Layer 7 of a small transformer language model trained on English Wikipedia (19 layers, counted from 0, width 96).
A neuron's activation on a vector x is GELU(weights . x + bias), where the dot is the dot product.

Input weights of the MLP neurons that the questions are about. A number n stands for (n - 128) times 0.011.
n55 (bias 0.014): 137, 50, 110, 170, 120, 145, 200, 130, 177, 142, 127, 92, 129, 142, 62, 116, 125, 132, 145, 124, 182, 146, 115, 135, 83, 92, 139, 119, 126, 70, 118, 164, 96, 179, 144, 134, 95, 179, 152, 90, 140, 152, 108, 159, 96, 86, 159, 120, 136, 150, 114, 121, 108, 150, 198, 148, 135, 78, 154, 87, 115, 122, 161, 169, 113, 115, 79, 142, 114, 113, 123, 97, 92, 117, 122, 173, 158, 117, 164, 133, 110, 85, 83, 177, 64, 119, 172, 103, 139, 167, 142, 99, 199, 109, 63, 123
n61 (bias -0.011): 146, 158, 129, 164, 107, 157, 148, 121, 114, 96, 118, 138, 74, 141, 141, 135, 83, 136, 120, 113, 178, 165, 97, 167, 129, 117, 149, 101, 145, 103, 138, 101, 127, 101, 116, 112, 180, 103, 87, 155, 200, 110, 102, 197, 144, 84, 131, 112, 128, 102, 137, 85, 94, 122, 135, 82, 87, 100, 75, 72, 147, 106, 113, 135, 115, 111, 101, 129, 141, 146, 123, 161, 145, 114, 178, 111, 120, 95, 139, 149, 196, 165, 135, 114, 90, 168, 115, 108, 160, 121, 177, 131, 136, 175, 136, 121
n84 (bias -0.007): 154, 88, 110, 129, 189, 140, 84, 158, 115, 176, 149, 164, 168, 140, 158, 123, 165, 106, 189, 142, 149, 134, 159, 160, 119, 144, 115, 59, 170, 150, 115, 62, 139, 120, 127, 145, 73, 127, 151, 62, 168, 120, 137, 107, 139, 88, 126, 102, 106, 165, 131, 171, 145, 170, 73, 149, 74, 157, 144, 142, 125, 120, 139, 137, 114, 93, 124, 129, 153, 55, 147, 104, 136, 157, 159, 143, 69, 102, 95, 154, 107, 179, 100, 117, 174, 77, 78, 81, 129, 172, 116, 63, 119, 138, 95, 92
n112 (bias -0.022): 101, 137, 130, 78, 128, 140, 159, 109, 130, 92, 97, 144, 116, 126, 154, 158, 88, 125, 145, 105, 104, 66, 113, 114, 98, 107, 119, 111, 117, 170, 150, 140, 129, 163, 118, 129, 161, 78, 149, 108, 107, 137, 146, 148, 110, 109, 147, 149, 109, 153, 147, 192, 179, 84, 113, 90, 118, 135, 99, 154, 124, 149, 87, 117, 115, 78, 136, 147, 134, 98, 132, 56, 121, 151, 147, 88, 151, 158, 176, 179, 88, 127, 113, 166, 150, 134, 109, 156, 142, 158, 164, 166, 99, 155, 115, 167
n145 (bias -0.012): 68, 95, 104, 99, 101, 82, 143, 167, 134, 138, 164, 128, 182, 135, 162, 127, 127, 113, 158, 89, 74, 127, 94, 173, 108, 152, 192, 171, 112, 109, 171, 118, 160, 79, 131, 113, 100, 102, 147, 206, 102, 123, 140, 106, 77, 127, 156, 123, 156, 68, 164, 160, 146, 139, 150, 74, 121, 169, 121, 157, 148, 145, 124, 130, 131, 114, 102, 138, 123, 72, 133, 136, 124, 97, 96, 48, 123, 132, 76, 155, 138, 137, 94, 191, 199, 178, 108, 84, 100, 165, 97, 127, 146, 168, 154, 83
n167 (bias -0.000): 129, 127, 140, 95, 115, 105, 63, 113, 78, 162, 147, 159, 124, 146, 123, 135, 150, 151, 180, 113, 168, 151, 112, 145, 119, 121, 146, 135, 98, 154, 141, 125, 143, 182, 156, 134, 116, 117, 170, 92, 113, 123, 77, 99, 126, 61, 146, 130, 83, 91, 127, 164, 154, 122, 122, 107, 97, 90, 152, 137, 136, 143, 114, 127, 126, 143, 169, 110, 120, 134, 118, 100, 105, 110, 142, 194, 96, 114, 162, 155, 115, 132, 144, 130, 111, 163, 118, 119, 158, 84, 116, 152, 150, 138, 142, 91
n181 (bias -0.026): 149, 167, 78, 150, 92, 46, 102, 115, 123, 64, 137, 149, 114, 139, 164, 140, 136, 96, 68, 112, 95, 150, 98, 134, 71, 111, 135, 128, 130, 107, 170, 134, 203, 151, 154, 188, 162, 105, 179, 130, 160, 161, 91, 127, 160, 117, 98, 131, 132, 76, 145, 130, 167, 162, 144, 84, 153, 122, 120, 167, 136, 121, 67, 131, 58, 95, 149, 146, 122, 63, 125, 109, 139, 126, 158, 122, 88, 118, 154, 104, 114, 157, 147, 112, 128, 132, 153, 176, 154, 160, 137, 161, 160, 111, 158, 130
n186 (bias -0.023): 167, 127, 137, 135, 155, 113, 81, 111, 140, 140, 160, 109, 126, 92, 89, 130, 72, 130, 129, 89, 132, 149, 152, 176, 128, 109, 163, 112, 121, 125, 104, 151, 50, 105, 143, 31, 162, 129, 110, 124, 105, 89, 166, 130, 124, 129, 137, 156, 147, 185, 125, 81, 94, 106, 121, 165, 102, 170, 120, 118, 103, 178, 119, 148, 149, 140, 137, 111, 133, 156, 130, 118, 111, 151, 158, 138, 103, 135, 153, 158, 127, 113, 102, 134, 185, 176, 117, 186, 112, 94, 112, 133, 105, 167, 87, 106
n199 (bias 0.007): 125, 115, 126, 127, 102, 130, 123, 115, 111, 124, 130, 94, 117, 133, 123, 149, 144, 118, 118, 160, 173, 163, 150, 145, 129, 122, 94, 125, 111, 133, 89, 153, 133, 132, 129, 135, 132, 104, 130, 112, 166, 146, 100, 147, 131, 134, 136, 96, 163, 155, 84, 135, 109, 145, 152, 164, 119, 119, 157, 170, 122, 107, 93, 99, 115, 119, 94, 152, 131, 116, 128, 117, 133, 119, 142, 61, 148, 140, 153, 121, 154, 141, 133, 137, 139, 82, 129, 110, 129, 138, 124, 140, 121, 123, 139, 163
n235 (bias -0.010): 88, 97, 159, 152, 103, 146, 106, 110, 134, 111, 102, 142, 164, 127, 116, 130, 133, 140, 91, 172, 92, 159, 97, 106, 127, 108, 149, 143, 126, 74, 159, 143, 144, 138, 161, 175, 165, 99, 127, 122, 89, 137, 115, 133, 92, 153, 119, 136, 144, 118, 53, 166, 112, 158, 186, 133, 111, 136, 165, 129, 123, 144, 87, 70, 137, 164, 99, 163, 152, 112, 99, 153, 119, 161, 169, 93, 110, 136, 137, 89, 172, 140, 154, 121, 137, 145, 79, 128, 105, 138, 126, 133, 117, 98, 82, 152
n249 (bias -0.019): 122, 94, 115, 109, 87, 125, 108, 130, 133, 149, 115, 106, 124, 121, 120, 63, 143, 119, 146, 67, 155, 173, 55, 142, 78, 145, 157, 156, 112, 137, 129, 141, 141, 131, 192, 187, 149, 144, 148, 112, 151, 103, 96, 182, 106, 131, 124, 108, 85, 133, 95, 124, 144, 88, 152, 116, 155, 106, 96, 104, 146, 137, 109, 161, 144, 146, 158, 127, 150, 139, 106, 83, 199, 116, 103, 114, 88, 131, 155, 172, 89, 134, 113, 143, 146, 123, 103, 157, 120, 154, 126, 128, 134, 169, 137, 120
n298 (bias -0.015): 125, 162, 142, 137, 152, 177, 132, 103, 198, 153, 100, 149, 196, 140, 84, 129, 70, 84, 90, 48, 91, 135, 136, 145, 52, 69, 105, 246, 115, 177, 122, 121, 209, 136, 86, 133, 83, 149, 166, 157, 123, 91, 144, 100, 161, 104, 159, 93, 79, 97, 109, 147, 71, 140, 130, 142, 69, 168, 132, 162, 128, 143, 43, 108, 92, 72, 131, 236, 140, 84, 131, 183, 123, 51, 136, 165, 123, 145, 116, 134, 129, 170, 144, 144, 160, 196, 67, 122, 98, 146, 126, 212, 99, 103, 131, 196
n302 (bias -0.016): 106, 115, 176, 152, 132, 113, 129, 68, 115, 187, 151, 168, 68, 97, 129, 129, 73, 149, 143, 89, 118, 159, 87, 148, 129, 132, 192, 103, 159, 160, 126, 168, 167, 95, 165, 133, 100, 157, 155, 175, 119, 152, 74, 177, 115, 143, 113, 158, 101, 104, 115, 130, 109, 101, 96, 125, 178, 134, 135, 108, 189, 121, 121, 103, 144, 124, 98, 84, 118, 125, 117, 94, 104, 100, 67, 182, 152, 186, 117, 158, 139, 184, 146, 139, 105, 135, 145, 97, 164, 134, 76, 99, 130, 94, 107, 97
n345 (bias -0.017): 136, 139, 72, 130, 143, 126, 147, 125, 87, 129, 122, 115, 136, 132, 147, 62, 136, 93, 110, 106, 115, 97, 130, 118, 128, 109, 176, 141, 113, 106, 69, 128, 138, 183, 151, 113, 154, 145, 105, 157, 122, 153, 128, 121, 145, 131, 153, 120, 89, 64, 92, 126, 115, 209, 90, 164, 144, 137, 135, 112, 133, 168, 125, 103, 160, 106, 109, 128, 178, 130, 118, 130, 144, 99, 119, 91, 121, 173, 169, 106, 147, 133, 132, 153, 165, 103, 151, 109, 151, 122, 151, 111, 123, 134, 87, 170
n357 (bias 0.002): 125, 147, 127, 121, 149, 84, 160, 154, 122, 123, 147, 152, 141, 72, 98, 117, 116, 90, 133, 96, 142, 156, 122, 142, 131, 129, 111, 149, 89, 111, 92, 153, 139, 103, 114, 123, 151, 128, 118, 139, 100, 177, 132, 139, 148, 145, 143, 166, 113, 123, 141, 116, 114, 97, 174, 146, 194, 121, 96, 95, 179, 134, 94, 148, 122, 112, 103, 162, 117, 138, 132, 141, 92, 89, 134, 134, 120, 109, 133, 108, 124, 96, 147, 141, 127, 143, 106, 93, 129, 120, 115, 119, 130, 150, 136, 148
n361 (bias -0.016): 109, 105, 140, 123, 203, 145, 92, 85, 121, 165, 141, 161, 115, 59, 62, 153, 137, 121, 137, 127, 142, 195, 84, 89, 185, 83, 165, 193, 98, 149, 148, 158, 117, 114, 130, 98, 102, 107, 109, 130, 161, 78, 176, 156, 127, 147, 102, 112, 140, 179, 129, 142, 105, 125, 148, 159, 57, 162, 155, 143, 152, 155, 141, 101, 59, 132, 59, 120, 102, 148, 121, 205, 129, 123, 177, 113, 117, 142, 160, 83, 71, 77, 127, 116, 169, 151, 70, 152, 178, 122, 126, 147, 127, 119, 140, 134

Each question shows a token from some text and the vector x that enters the MLP there. A number n stands for (n - 128) times 0.037.

" referred": 77, 149, 118, 120, 94, 119, 170, 110, 110, 125, 118, 130, 99, 105, 144, 121, 163, 142, 125, 120, 138, 122, 169, 99, 160, 97, 100, 174, 131, 151, 125, 100, 150, 142, 189, 119, 110, 136, 113, 134, 100, 95, 113, 136, 135, 76, 117, 104, 210, 163, 140, 118, 148, 117, 80, 144, 146, 127, 200, 110, 126, 154, 136, 140, 145, 134, 187, 168, 121, 142, 162, 164, 135, 173, 90, 86, 89, 145, 116, 110, 107, 105, 111, 115, 132, 133, 85, 89, 135, 137, 163, 96, 134, 100, 124, 102
Which two neurons fire most, strongest first? n361, n84

" from": 96, 156, 126, 146, 113, 112, 142, 118, 116, 110, 108, 152, 97, 113, 133, 113, 153, 140, 91, 116, 125, 111, 130, 102, 153, 121, 114, 151, 151, 132, 159, 127, 162, 136, 192, 123, 113, 154, 106, 121, 101, 107, 123, 131, 137, 80, 131, 82, 219, 167, 174, 129, 105, 106, 70, 131, 135, 126, 176, 97, 129, 140, 117, 138, 180, 117, 171, 180, 103, 144, 147, 165, 112, 153, 75, 73, 116, 129, 119, 151, 113, 100, 104, 108, 159, 110, 110, 110, 141, 120, 169, 119, 163, 104, 118, 117
Which of these neurons fires most? n361

"ge": 116, 141, 134, 133, 105, 117, 141, 125, 133, 117, 112, 155, 101, 116, 115, 133, 164, 132, 119, 89, 136, 122, 159, 113, 140, 123, 88, 153, 169, 134, 156, 97, 142, 167, 154, 106, 125, 134, 81, 137, 106, 136, 116, 148, 141, 85, 131, 88, 193, 156, 142, 135, 95, 115, 83, 153, 181, 133, 168, 103, 141, 121, 106, 151, 180, 151, 186, 183, 88, 163, 139, 138, 143, 142, 71, 98, 116, 122, 89, 141, 133, 79, 102, 110, 120, 138, 93, 116, 142, 114, 175, 134, 159, 69, 97, 100
Which of these neurons fires most? n55

" to": 119, 165, 124, 129, 92, 104, 140, 118, 123, 99, 132, 155, 101, 124, 134, 101, 131, 156, 108, 107, 121, 101, 160, 119, 152, 119, 97, 152, 140, 144, 166, 131, 167, 140, 190, 127, 106, 142, 120, 126, 104, 106, 106, 128, 129, 81, 134, 82, 219, 160, 172, 119, 102, 126, 86, 133, 144, 118, 172, 97, 130, 131, 106, 136, 186, 129, 158, 178, 102, 148, 152, 157, 133, 146, 72, 76, 117, 131, 121, 149, 127, 83, 103, 106, 163, 106, 93, 95, 135, 139, 167, 122, 144, 109, 121, 114
Which of these neurons fires most? n145

"\"": 129, 151, 112, 156, 105, 119, 156, 119, 137, 114, 128, 169, 117, 125, 131, 144, 149, 132, 110, 103, 130, 117, 163, 87, 128, 129, 93, 146, 150, 149, 152, 114, 141, 159, 157, 120, 123, 137, 94, 128, 102, 106, 100, 138, 139, 88, 117, 98, 222, 181, 146, 110, 120, 99, 73, 142, 162, 123, 192, 115, 154, 122, 88, 133, 147, 144, 171, 156, 96, 146, 110, 147, 139, 168, 71, 92, 110, 147, 100, 131, 127, 103, 87, 127, 149, 108, 84, 103, 149, 120, 186, 124, 133, 108, 91, 114
Which of these neurons fires most? n199

"s": 97, 147, 131, 118, 89, 119, 150, 129, 134, 101, 116, 145, 104, 113, 130, 132, 131, 139, 131, 107, 123, 134, 132, 115, 135, 123, 122, 157, 137, 157, 167, 92, 146, 147, 176, 126, 117, 136, 126, 105, 104, 111, 100, 129, 144, 77, 138, 103, 224, 155, 170, 115, 121, 101, 66, 164, 163, 141, 176, 115, 162, 140, 120, 131, 165, 120, 177, 188, 100, 131, 119, 140, 122, 140, 77, 86, 93, 140, 102, 143, 100, 100, 94, 112, 131, 128, 116, 115, 136, 147, 165, 140, 171, 83, 99, 91
Which two neurons fire most, strongest first? n145, n112

"bar": 93, 149, 124, 122, 94, 106, 138, 128, 127, 110, 132, 133, 115, 146, 114, 145, 150, 129, 87, 103, 139, 135, 162, 122, 130, 127, 114, 154, 163, 150, 155, 84, 143, 146, 185, 81, 115, 132, 97, 136, 104, 121, 106, 153, 144, 82, 117, 80, 212, 171, 149, 133, 128, 121, 74, 153, 192, 129, 168, 116, 111, 133, 129, 163, 172, 140, 179, 170, 85, 160, 126, 149, 92, 146, 88, 98, 127, 122, 104, 134, 93, 96, 106, 105, 116, 139, 120, 122, 128, 117, 172, 124, 145, 92, 106, 93
Which two neurons fire most, strongest first? n186, n55

".": 105, 143, 143, 146, 99, 113, 141, 109, 118, 94, 104, 152, 120, 91, 121, 140, 155, 147, 115, 101, 149, 116, 149, 91, 140, 123, 88, 148, 135, 144, 153, 103, 158, 134, 169, 112, 116, 123, 96, 143, 106, 104, 115, 148, 141, 71, 120, 96, 203, 165, 162, 125, 117, 100, 74, 129, 169, 146, 201, 94, 136, 130, 109, 133, 157, 138, 167, 197, 104, 139, 128, 148, 126, 170, 76, 97, 125, 130, 107, 146, 140, 85, 103, 116, 141, 117, 110, 89, 154, 156, 177, 125, 124, 114, 115, 124
Which of these neurons fires most? n112

" injured": 103, 147, 153, 112, 101, 119, 136, 102, 109, 107, 117, 138, 111, 126, 132, 126, 146, 137, 109, 119, 116, 124, 148, 116, 159, 120, 106, 155, 129, 145, 153, 101, 139, 161, 197, 111, 95, 169, 107, 149, 125, 105, 109, 122, 126, 100, 126, 91, 199, 163, 157, 134, 106, 111, 69, 143, 162, 131, 198, 111, 109, 138, 150, 141, 176, 113, 163, 173, 103, 146, 101, 155, 108, 152, 81, 63, 95, 123, 130, 132, 134, 91, 101, 143, 142, 87, 101, 100, 134, 131, 197, 106, 158, 112, 123, 127
The three highest activations, in order: n345, n199, n145

" Our": 94, 126, 133, 144, 107, 124, 120, 140, 123, 109, 123, 168, 92, 115, 108, 127, 174, 143, 115, 101, 118, 138, 156, 122, 149, 103, 106, 143, 139, 132, 145, 82, 160, 119, 175, 109, 114, 140, 123, 128, 102, 93, 98, 128, 127, 45, 130, 94, 220, 160, 169, 129, 129, 113, 96, 126, 167, 136, 171, 129, 144, 141, 113, 158, 180, 128, 181, 157, 112, 130, 106, 163, 156, 191, 91, 101, 103, 123, 105, 154, 126, 109, 105, 79, 112, 136, 103, 109, 133, 135, 146, 117, 145, 112, 109, 117
Which of these neurons fires most? n84

" stage": 112, 182, 120, 132, 118, 90, 161, 129, 106, 103, 117, 152, 112, 127, 137, 133, 148, 150, 113, 121, 126, 140, 139, 119, 151, 127, 119, 150, 147, 154, 163, 98, 154, 123, 176, 107, 84, 150, 121, 134, 115, 111, 98, 137, 159, 83, 110, 104, 211, 150, 131, 109, 120, 86, 58, 165, 185, 131, 187, 106, 127, 127, 114, 139, 171, 127, 173, 172, 89, 141, 147, 138, 95, 144, 76, 102, 92, 129, 119, 142, 121, 124, 85, 119, 115, 96, 97, 107, 137, 140, 172, 124, 143, 103, 118, 110
The most active neuron and its activation: n302, at about 2.3

" cast": 112, 178, 109, 115, 104, 96, 146, 117, 112, 121, 121, 168, 100, 132, 143, 109, 166, 142, 111, 129, 119, 121, 158, 107, 147, 130, 93, 127, 133, 144, 135, 101, 154, 144, 185, 106, 95, 170, 107, 147, 113, 119, 99, 131, 126, 89, 137, 101, 200, 169, 121, 138, 119, 111, 65, 159, 181, 133, 183, 110, 133, 127, 125, 137, 166, 128, 188, 193, 93, 130, 118, 148, 124, 148, 68, 89, 98, 142, 118, 123, 117, 96, 88, 113, 125, 114, 90, 117, 137, 135, 174, 128, 147, 103, 125, 112
Which of these neurons fires most? n345

" end": 108, 157, 124, 122, 101, 113, 153, 116, 113, 94, 114, 160, 79, 124, 121, 114, 159, 149, 127, 104, 136, 129, 157, 125, 131, 142, 103, 147, 163, 156, 155, 124, 166, 129, 193, 100, 99, 125, 105, 134, 125, 124, 90, 147, 131, 95, 117, 85, 211, 163, 138, 113, 118, 99, 84, 152, 187, 139, 173, 112, 117, 129, 111, 153, 185, 104, 174, 172, 113, 141, 127, 148, 116, 165, 74, 102, 101, 135, 101, 138, 122, 117, 94, 109, 119, 113, 95, 93, 160, 132, 159, 132, 139, 89, 110, 116
The most active neuron and its activation: n302, at about 2.9

" Cambridge": 93, 169, 120, 151, 64, 120, 124, 123, 129, 111, 137, 135, 115, 136, 138, 124, 167, 122, 113, 113, 122, 144, 133, 110, 157, 88, 90, 152, 155, 137, 161, 101, 140, 148, 159, 100, 94, 150, 111, 110, 104, 121, 93, 142, 138, 77, 108, 91, 189, 160, 180, 126, 121, 110, 65, 119, 201, 117, 187, 105, 134, 140, 121, 144, 182, 127, 150, 185, 125, 151, 122, 144, 139, 144, 113, 116, 118, 127, 98, 140, 96, 105, 91, 100, 138, 129, 100, 96, 143, 112, 187, 139, 144, 105, 99, 138
Which of these neurons fires most? n167

"Music": 127, 171, 127, 133, 94, 114, 138, 129, 128, 112, 110, 167, 105, 122, 131, 112, 182, 154, 110, 99, 135, 130, 147, 110, 151, 106, 120, 161, 155, 125, 157, 109, 139, 145, 169, 113, 99, 173, 102, 127, 88, 106, 111, 124, 144, 50, 112, 97, 195, 159, 138, 129, 125, 94, 78, 151, 162, 122, 171, 93, 145, 116, 104, 129, 150, 144, 172, 196, 94, 133, 143, 142, 115, 157, 100, 115, 89, 145, 103, 170, 129, 87, 97, 140, 107, 157, 96, 127, 146, 116, 173, 121, 127, 107, 103, 99
Which of these neurons fires most? n167

" ninth": 82, 158, 124, 154, 101, 123, 144, 131, 105, 88, 115, 150, 101, 118, 127, 122, 161, 135, 122, 112, 125, 133, 154, 125, 140, 132, 103, 140, 135, 145, 160, 94, 146, 129, 179, 117, 115, 120, 114, 130, 126, 122, 81, 147, 115, 86, 109, 85, 204, 168, 144, 107, 136, 78, 72, 151, 189, 131, 167, 136, 136, 154, 110, 164, 169, 139, 173, 171, 127, 146, 133, 158, 121, 153, 72, 107, 90, 132, 97, 139, 126, 120, 76, 115, 126, 103, 89, 107, 137, 120, 175, 141, 152, 106, 87, 136
Which two neurons fire most, strongest first? n249, n199